Layer 5 of a small transformer language model trained on English Wikipedia (8 layers, counted from 0, width 96).
A neuron's activation on a vector x is GELU(weights . x), where the dot is the dot product.

Input weights of the MLP neurons that the questions are about. A number n stands for n times 0.0036.
n2: -33 47 -3 -32 -22 7 12 18 23 -45 -15 -66 -21 5 -9 22 38 5 -6 -2 35 6 -20 38 -44 -22 -16 27 16 38 -2 -3 -6 -30 8 10 39 -58 17 -28 -19 2 46 -24 -1 2 15 3 -36 31 25 -11 46 3 -85 -13 -71 -10 7 10 -19 -2 39 52 38 -2 -5 -8 31 -16 -23 26 28 -26 -7 -7 -31 -40 -32 3 1 49 0 52 29 11 23 29 -16 13 -7 -27 4 -47 -23 7
n6: -22 -29 5 -39 20 12 -16 -41 -1 5 -30 -17 -13 29 -39 -12 -26 24 -32 -13 -17 14 15 -21 12 -40 -3 -17 21 15 24 28 14 13 -16 10 -22 7 -4 -40 21 12 13 -1 58 -17 -27 4 4 -20 -3 -9 21 -17 22 14 48 -9 20 12 -4 9 19 12 23 -37 -1 -31 2 66 -1 10 -1 -2 -33 -35 -18 0 29 -79 -25 -14 36 -31 8 13 -9 12 4 -21 28 -15 28 -36 33 31
n37: -9 -8 20 14 24 -53 58 8 43 12 -36 2 7 -28 12 12 23 23 17 -36 -43 -36 -1 -19 5 -50 -2 -8 16 -1 -17 32 31 -19 -6 -10 -7 5 -2 -32 34 23 14 -10 36 7 -8 -7 50 -16 -43 -21 23 24 -38 -20 -30 13 -20 -49 40 -1 10 39 15 -19 -8 -5 -29 50 -2 14 19 31 -43 37 -4 33 -24 -6 5 -22 -23 -21 -22 -17 -18 -7 -12 15 36 11 -1 -3 18 4
n38: -15 -11 30 -34 22 -17 -1 -23 0 -10 41 -1 -16 -18 13 11 -40 36 21 -21 3 -60 -23 65 -23 -37 -4 46 -15 -28 9 33 58 -21 -54 4 -72 -49 31 -9 21 -16 36 18 -1 -46 -36 -28 -11 -44 16 61 -10 7 25 29 17 13 -18 11 -5 13 27 26 15 -44 -11 -25 29 8 16 45 -10 -63 -45 2 11 -7 -23 -1 -26 -5 21 29 47 15 -8 31 40 2 -8 0 5 4 35 -18
n62: -30 6 15 50 -29 -3 -30 32 28 -8 40 14 -25 9 26 37 54 -7 -18 -34 48 2 -3 48 -86 9 -17 29 -6 2 20 9 -18 6 -2 10 -18 -8 -45 35 -7 -15 14 19 -27 -31 0 55 -27 45 -23 29 36 -70 -19 -6 -26 -1 -12 22 -10 -14 -4 12 -17 -14 41 -13 43 -22 -5 -24 12 -8 -21 9 -36 -35 -31 -3 -4 47 -19 -30 -24 7 16 -20 -6 -34 -15 -6 43 -10 -4 -32
n82: -56 24 10 22 -15 7 6 -32 6 21 -4 13 -12 -20 -17 27 -34 1 19 16 40 56 -10 -50 -8 18 -53 -18 -35 -26 14 35 2 7 -18 -9 -8 22 12 -39 6 41 3 -49 2 -6 -38 17 1 -8 -39 39 18 -51 -50 -3 -7 11 59 -5 24 -18 2 10 -34 -6 -1 -11 -20 20 -5 19 62 66 -39 51 1 -13 -20 16 2 -31 34 -28 -3 -31 5 14 34 14 -41 11 8 5 -45 -22
n110: -15 -3 1 17 -35 44 1 70 2 -7 -58 -27 11 21 -2 -22 -10 72 25 -11 43 20 2 12 7 -49 -21 -11 -8 -33 -10 36 -25 33 8 7 35 11 44 -18 -3 21 30 28 -10 -30 -42 30 10 -14 -21 -2 14 -12 -50 -33 13 -14 37 41 -22 -24 32 20 8 -2 -8 -18 -6 25 19 -19 2 -22 -5 -2 5 -35 18 -6 -6 37 -23 -45 20 -38 2 12 25 12 43 -59 -10 -20 17 12
n131: -7 -7 37 -26 37 0 54 -20 37 -8 30 6 23 5 -24 -20 -11 21 -40 4 -14 6 36 -45 -11 29 -3 4 62 -28 -4 30 -9 13 13 15 -34 41 14 -23 29 -23 -22 -16 45 33 -2 -3 -5 12 -44 2 -35 17 1 -14 2 34 51 -65 -13 3 32 2 -4 -34 -15 6 21 -3 -22 41 54 22 -60 43 -10 -13 1 -22 -7 -31 25 -17 16 -6 -33 28 -36 -59 -3 -18 10 4 6 23
n161: -33 34 11 14 26 -11 23 -12 -34 -12 -25 23 18 -44 -26 42 -33 25 -58 -19 -22 24 -4 -4 38 23 10 16 31 -19 17 26 5 -22 16 55 10 63 22 -23 -8 -14 -20 22 54 -3 -3 -30 -5 23 -12 -34 -44 -20 11 15 28 10 18 -74 37 6 -17 9 20 -31 -38 -11 -30 17 1 2 1 -5 3 -51 1 -76 -8 -4 47 27 5 -10 -13 35 73 -7 -48 -54 -28 -10 -3 27 10 -1
n166: -17 -1 4 39 2 26 -31 46 14 -7 -15 34 -26 -40 -14 24 13 25 -1 -31 -42 -13 36 -13 20 2 -15 27 1 -32 0 13 -6 -22 29 -28 2 10 36 6 -39 44 -9 29 -9 -41 -10 41 33 -35 -4 -7 9 8 2 -10 -20 -23 -51 38 2 -5 -21 59 -32 -26 24 -7 -16 10 -43 19 12 59 -16 -5 -9 -7 -35 -42 21 14 2 17 44 -24 -4 -25 1 10 -26 15 -9 11 4 54
n185: 13 -11 -27 40 26 9 34 20 6 -4 -1 28 -22 21 -20 15 19 6 -30 -36 -48 -18 12 7 -26 -24 -24 -29 15 -7 3 -19 48 8 -9 -10 0 31 -17 20 -4 22 -4 -10 -52 -40 8 -13 -4 -16 -14 -4 1 13 28 38 23 3 44 -25 70 -5 -20 -16 9 -25 -70 -12 53 19 -41 9 23 -30 -3 -10 -14 -7 37 -49 67 31 -5 12 15 -19 47 -3 -23 8 38 2 -2 -30 -40 69
n188: -16 17 -24 -7 -4 18 15 22 32 3 -23 3 -53 -28 15 -20 25 -9 -1 -38 40 -7 -20 -31 37 7 -47 -4 26 -24 1 1 -6 61 32 -38 11 39 -19 7 4 33 -25 0 26 36 -28 66 -41 -24 -1 -14 -3 24 19 29 -7 22 6 -19 41 -24 -8 12 30 -2 -10 7 -51 -7 -4 -4 52 -1 18 -18 -16 31 -48 -15 25 -8 -12 -20 4 -37 30 10 -26 -37 -56 41 1 29 -82 -5
n201: 11 2 -35 8 -40 22 21 31 -16 -19 48 -35 -19 10 22 7 19 21 -13 49 12 -10 -67 24 -36 -4 2 -12 -56 -6 -20 39 62 -21 -37 27 6 -27 -41 -4 19 30 10 -12 -16 7 -6 4 -6 17 20 93 -34 -26 5 14 29 25 17 4 -13 -23 -17 -13 -5 -40 33 -76 -64 6 -51 34 -7 9 -8 3 -6 -41 -50 18 -12 33 0 1 7 -12 40 -8 8 -19 31 -13 26 36 -3 -20
n208: -21 17 46 -1 -9 -5 21 13 1 -16 -5 -3 -48 4 -7 -26 2 21 48 -5 -14 -18 -14 -14 -10 24 -9 2 19 -49 15 22 -2 5 -4 77 -3 14 -15 -5 24 -2 -20 35 61 -31 -16 -22 -24 -12 -16 8 29 10 16 51 33 -38 -36 16 -2 -5 -6 5 -14 5 -23 -11 -20 -13 0 47 18 16 -12 13 2 30 -13 -46 -29 17 -12 -1 14 23 -14 -28 -26 -11 -26 -5 -7 -1 -16 -24
n212: -17 -15 -53 -43 27 32 13 -15 3 -62 -29 -21 -34 -17 24 20 37 -7 17 -4 -2 27 13 -9 -29 -15 -1 -40 -1 -40 19 8 50 12 -6 -8 15 -27 28 12 -45 -33 21 60 -14 -33 34 5 31 35 -31 4 -1 -1 36 60 16 -1 -5 14 0 -9 30 14 11 -31 13 -2 37 -34 7 19 31 -22 -12 -12 6 21 -10 2 -14 2 10 21 -9 -74 29 -13 22 16 -11 -5 3 25 2 -23
n259: 18 -38 59 4 18 -20 44 19 34 13 -7 -3 -12 18 -3 -14 -23 47 -26 -23 -16 6 -13 -1 16 14 -36 13 41 -8 -17 -10 -42 52 6 -11 19 1 -12 -49 -21 -27 -7 -14 24 -11 -7 10 30 -13 -24 11 28 9 1 17 29 -26 -10 -39 4 -13 -25 38 37 -3 12 -26 -7 14 2 1 84 29 -56 -17 -17 4 5 -31 -9 18 -7 -4 -13 -6 13 -8 7 -16 -4 24 -2 -8 -47 2
n264: 3 15 25 -9 -9 30 19 -18 -68 -10 -37 -36 10 -15 7 -20 -10 15 22 -20 -64 28 6 7 8 -20 3 41 41 -5 4 -2 -6 -31 2 25 -21 -3 24 -58 23 -6 1 -24 50 -29 61 -14 -53 4 8 -19 -5 2 -18 -15 -19 33 59 -5 49 3 56 -19 -26 -7 -14 12 -5 18 11 -28 47 -20 -12 55 -52 -49 20 -5 -14 10 26 2 6 -40 17 40 12 24 -4 -34 12 -20 -23 35
n271: -15 -1 -19 5 69 26 19 -1 39 16 -11 -5 27 -29 -7 6 -16 -6 -9 -72 -33 -30 26 -31 2 35 -18 -19 9 -24 14 9 54 -13 4 4 2 73 0 -13 4 -10 -6 34 -12 -17 15 8 -10 -12 -20 -37 -6 -11 -16 28 -1 -17 -47 -8 -3 9 3 -34 35 -61 20 -16 -39 42 15 -4 5 -36 -11 -12 -8 11 23 6 -57 19 43 0 29 -8 -16 -22 37 -27 4 -5 9 17 -10 40
n282: -23 38 -25 3 17 3 64 -24 -14 -21 -11 -15 -62 5 -29 4 17 1 2 -35 20 45 32 -26 -15 1 -24 3 50 37 -8 -16 10 3 -15 -18 14 2 40 11 30 -1 19 33 -10 8 2 -1 17 -30 -7 8 -7 5 48 -18 -53 -10 71 28 -1 -43 8 -42 15 -6 25 -5 -16 -11 -28 -2 62 -57 44 14 -35 -15 -2 10 -5 -1 60 3 -11 13 18 -25 28 47 6 -4 -13 23 -56 60
n283: -27 -15 -2 -38 -20 -12 18 7 34 22 25 -3 14 16 31 25 19 22 5 -13 2 18 -67 -4 0 2 -11 -52 0 -55 -3 18 29 -1 -42 14 -29 59 -4 -8 -40 -24 7 0 14 3 -40 38 -4 -13 -2 39 4 -21 6 31 -24 31 -12 11 63 4 18 -31 -1 -2 20 7 -30 10 -2 6 4 25 -13 -13 -6 -8 -17 14 -15 -5 -12 21 27 -65 12 -27 1 -55 -64 -9 11 -8 28 -52
n303: -34 -29 -1 40 7 -11 34 15 42 1 21 -6 -2 -19 25 7 2 -4 37 35 14 46 15 26 11 -9 -11 -14 -3 51 -11 -4 22 -2 54 69 27 0 6 -39 4 4 5 -1 -7 -7 -18 48 -10 -27 11 70 -15 -5 -11 -36 32 -2 14 -16 -24 -49 -29 3 9 -12 -15 -15 -15 6 -47 -28 8 26 6 -34 -40 0 -13 -54 15 -14 14 -29 77 -17 -34 -11 -47 15 47 4 1 15 -62 19
n329: -17 21 42 9 -7 66 3 9 -2 2 11 -28 -5 -20 29 -11 45 10 -39 44 -7 10 -3 -26 -11 -11 -3 -12 12 -28 -20 -1 -52 -31 50 -6 -3 30 18 -58 21 -64 0 1 44 -14 19 6 -46 -19 14 -11 -46 3 31 -5 -4 9 -30 22 63 0 -8 11 14 20 -16 -1 -21 49 18 -8 7 -21 -2 14 -41 19 7 -9 -19 -15 -33 12 -1 -15 -22 -22 19 -13 46 23 -1 13 -19 -3

Each question shows a token from some text and the vector x that enters the MLP there. A number n stands for n times 0.078.

"The ": 4 1 -3 -10 -7 8 5 1 -3 21 3 10 15 9 -18 4 3 -13 26 -5 -3 9 -13 -9 23 7 23 4 -21 1 45 -3 -14 -3 -8 -12 2 16 -5 1 1 11 -15 3 5 -4 -5 -12 -14 -15 -15 -14 -1 4 30 1 -1 3 -7 -8 12 30 -7 9 -9 0 -6 21 12 2 -1 -23 -1 -8 10 24 9 -13 -10 -12 -4 1 -1 10 -3 -1 2 4 -5 12 4 -8 -69 12 -9 4
The neuron with the highest activation: n264

"an": 5 -39 12 9 20 18 0 -4 4 19 7 1 -9 21 -22 -33 12 -12 14 6 -2 32 12 7 14 8 25 -9 -16 -1 22 -3 -14 19 26 -11 37 2 10 22 -11 -3 0 -6 -27 35 -12 -2 12 -28 14 -18 -30 17 -12 -18 -23 -22 -11 10 -15 27 11 -20 12 36 -3 13 17 -7 0 -38 -25 -2 -4 4 18 9 29 5 0 -15 -24 -35 7 -12 -18 0 16 16 -2 3 -25 -17 -8 -8
The neuron with the highest activation: n110

"l": 14 -3 3 10 -2 -13 33 -10 6 5 -24 22 25 9 -27 -13 1 -30 17 15 8 -20 -19 -23 37 23 36 -15 22 -5 -1 -18 16 14 10 -6 2 7 8 10 -12 -18 -60 -10 -12 -29 11 -19 7 -6 -3 -10 3 3 -7 8 10 4 -1 1 37 24 -17 -12 -8 -22 33 45 11 -26 6 18 -13 -10 15 -10 15 -1 9 10 -29 -26 -16 2 -4 -6 -41 -16 27 -5 -6 -10 -21 3 7 32
The neuron with the highest activation: n271

"f": 0 7 23 -9 0 -5 -21 -45 -29 -3 -14 -1 -14 26 -16 -22 -1 -53 4 8 -5 30 -20 -8 -16 24 -5 -16 -19 17 13 -16 -19 7 -42 18 46 0 21 -15 -7 0 -8 -13 -20 -2 5 -4 22 -16 -4 -19 9 6 28 -5 -17 13 -5 -18 -13 26 12 17 1 -9 6 29 -4 -17 31 4 33 -4 4 5 31 9 -9 23 10 -13 6 -29 2 5 -10 29 33 -6 -8 -3 -13 13 16 -19
Which three neurons fire most, strongest first? n82, n212, n282

"i": 1 -26 -11 -20 -9 8 7 -2 -12 -8 -10 3 11 -7 -3 -33 2 -28 -6 -8 -11 -22 -21 15 -10 -13 27 28 -6 -4 10 -21 -14 -15 -15 14 14 23 15 25 -18 -5 -18 -8 16 16 -16 -8 36 -3 0 -28 -12 20 10 5 -2 4 24 -18 -32 27 -19 -10 -3 50 18 40 -22 -1 17 -7 -2 -1 -6 -21 4 5 11 8 -41 3 -17 45 30 2 -15 -11 15 -9 17 27 -18 6 19 10
The neuron with the highest activation: n271

"it": -6 -17 -30 5 11 -1 15 -25 0 1 -4 10 4 -11 -9 -2 13 -11 7 -11 -15 -31 -30 31 -17 19 34 11 24 15 21 -38 15 -13 2 -24 -2 10 27 6 -7 16 -14 -12 36 18 26 -26 3 -22 -11 -19 -14 28 26 24 18 -27 -4 -17 -1 37 -14 12 -16 -12 6 38 18 9 22 -10 -27 7 -1 -20 18 -15 14 -7 18 -21 -27 0 -6 1 -8 -12 7 -6 0 5 -14 21 -33 -9
Which two neurons fire most, strongest first? n161, n185

"-": 23 2 -14 -8 -22 -7 -2 9 8 9 5 6 8 22 8 -10 3 -8 -1 9 -1 5 -32 7 29 5 10 -2 -22 0 48 -30 -5 -8 -16 5 20 9 -6 0 -10 27 10 17 12 4 -11 -3 -6 -9 -9 -37 -3 17 -7 -8 16 5 11 15 1 -2 -2 -11 -2 2 8 23 -9 14 -2 -30 7 -11 22 -2 27 -18 -6 -1 4 4 -4 -13 0 11 -3 -3 -5 -5 0 -15 -61 7 -2 19
The neuron with the highest activation: n110

"st": 13 -26 -10 4 19 -10 -17 0 0 5 7 10 4 22 -13 19 4 -7 45 21 -30 4 10 45 -14 14 35 -7 28 -2 -25 0 -9 -17 5 -12 -6 30 -18 -16 7 -16 -25 -33 -14 -7 16 -9 2 4 -3 2 15 6 -4 -1 23 4 8 -1 -25 44 6 9 1 36 -20 25 16 -19 15 -47 -5 8 8 -20 2 -11 2 -10 -27 -24 -11 18 -1 2 -27 -37 -3 0 6 6 -15 -12 15 31
The most active neuron and its activation: n303, at about 0.41

"C": 8 19 -7 -8 -3 0 -17 -6 17 -15 15 11 0 -4 10 8 6 -25 13 0 27 2 6 15 -18 0 3 34 -10 -1 11 -56 -26 -3 -21 -24 29 22 1 12 -32 5 9 -2 -35 6 1 -1 -20 6 -7 -5 20 7 12 4 12 -16 13 27 -26 15 -14 -3 13 8 34 36 12 -22 -31 -29 -16 4 20 -10 30 -1 -15 17 5 -17 -8 -13 -30 16 4 -9 -3 6 -26 -6 -25 12 28 -17
The neuron with the highest activation: n62

"8 ": 14 -22 -14 7 -15 -6 -11 -1 -28 26 16 10 16 15 -25 9 -12 -49 -9 15 -30 19 -20 3 19 25 9 7 -3 21 20 -17 -1 1 -2 -8 -12 -15 -3 11 19 13 9 1 4 26 3 -16 -11 3 -24 11 20 -15 3 8 -10 -15 19 -13 -16 14 -4 -9 0 49 -1 17 7 12 11 2 19 7 -4 -15 27 -19 9 -20 -4 -7 10 0 -11 12 -52 -14 -3 9 4 -5 -45 18 14 -6
The neuron with the highest activation: n82

"em": -32 -33 -20 12 19 -8 -22 11 -13 -10 28 13 -7 29 12 -9 19 -27 -6 -5 -12 -1 -21 8 18 19 34 20 5 10 28 -41 4 13 -19 -3 2 2 3 15 -29 3 -33 -14 18 -15 -8 6 -9 26 2 6 -2 10 0 21 19 -14 -45 5 6 -2 -15 5 12 9 13 1 9 -8 -27 -29 -31 14 25 -26 -1 -11 -6 5 16 -8 -35 1 9 19 -23 2 7 -15 -6 21 -16 7 49 16
Which three neurons fire most, strongest first? n166, n62, n283

"- ": 9 -25 -7 0 -5 -12 0 9 -7 41 11 6 0 8 3 3 22 -4 1 5 13 12 -8 4 8 8 10 -6 1 -24 25 -13 -4 5 -13 -3 -1 0 5 26 13 2 -35 -3 -11 9 1 -8 -4 -3 -20 -1 7 16 0 0 -1 -2 2 12 -5 12 -8 4 6 9 -10 42 -13 -1 5 -14 8 -5 4 6 17 5 3 -7 1 -16 2 -2 1 -6 6 -3 -10 -3 -8 -8 -72 0 1 -2
The neuron with the highest activation: n188

". ": 11 -20 2 0 -9 10 -10 12 -20 22 9 11 -7 9 15 3 -5 -3 -9 9 11 -1 -13 38 19 9 20 -5 -1 -23 6 -29 -16 9 5 6 10 -5 -2 22 15 5 0 2 -20 -7 19 9 -13 -9 -11 10 10 19 32 2 -26 0 -18 13 -2 -12 -6 7 -17 21 0 38 20 -10 -23 -17 -14 -7 -8 0 27 -3 -11 3 4 -2 -5 8 -2 1 0 -4 2 -12 -1 -3 -63 3 -9 -15
The most active neuron and its activation: n62, at about 0.43

"w": 3 -19 4 2 8 -8 -16 13 9 -18 4 -4 32 6 29 3 8 -17 21 7 17 -4 -57 -23 -3 20 30 7 8 -20 17 -73 12 1 -26 -23 5 -13 2 19 -6 -2 2 -15 12 12 7 -10 11 3 -20 -4 12 -11 -16 21 9 1 -4 -1 -8 20 1 -9 -42 6 30 22 8 10 -20 -2 -21 -35 -29 1 0 -13 29 22 25 9 -3 -6 -11 -6 21 7 4 -20 -8 -10 -14 14 22 4
The most active neuron and its activation: n283, at about 1.6

"o ": 17 -6 0 -2 -14 -7 8 1 6 36 -4 22 19 10 -4 4 7 -22 5 4 3 6 -19 -7 18 4 20 7 -16 0 56 -18 -2 -6 -9 2 4 -3 1 -2 8 8 -11 6 12 1 -5 -29 -14 -12 5 -10 -21 14 16 9 0 4 -5 -6 -11 5 -7 -1 -8 3 1 14 -2 -1 -10 -8 9 -6 16 4 6 -6 -1 -1 1 -13 -5 0 7 6 -4 -4 -7 7 -1 -2 -69 -1 16 4
Which two neurons fire most, strongest first? n161, n208

"il": 12 19 -16 0 -21 -7 -23 -38 2 12 11 -28 -13 26 2 -5 -4 -35 18 13 -8 -14 -20 -27 15 -7 12 11 -26 14 13 -34 9 14 -7 10 -4 -17 -9 2 -18 0 -2 -26 0 2 9 -10 -25 19 48 -4 9 42 18 17 -17 -12 14 20 8 3 17 -10 7 0 -11 46 13 -43 2 -19 -20 8 11 -1 48 -10 -9 34 -11 -10 -10 13 18 -8 -11 -8 -3 -4 -23 6 -11 -12 24 -2
The neuron with the highest activation: n2

"#": 5 -16 -9 -13 6 7 18 19 -6 10 -2 8 6 23 -27 5 -4 -26 45 -4 32 13 -31 13 19 -16 -31 -4 -18 -5 -1 -49 2 -5 -20 3 27 2 -26 21 -22 3 -31 -19 -6 0 4 -16 6 -10 9 -16 19 18 -19 7 17 -14 15 -3 -24 19 -20 -4 3 26 -2 42 9 -6 38 -7 0 4 8 -4 26 -16 -28 15 29 2 -19 -6 0 12 -7 -7 -26 2 25 30 -22 18 -2 -27
The neuron with the highest activation: n188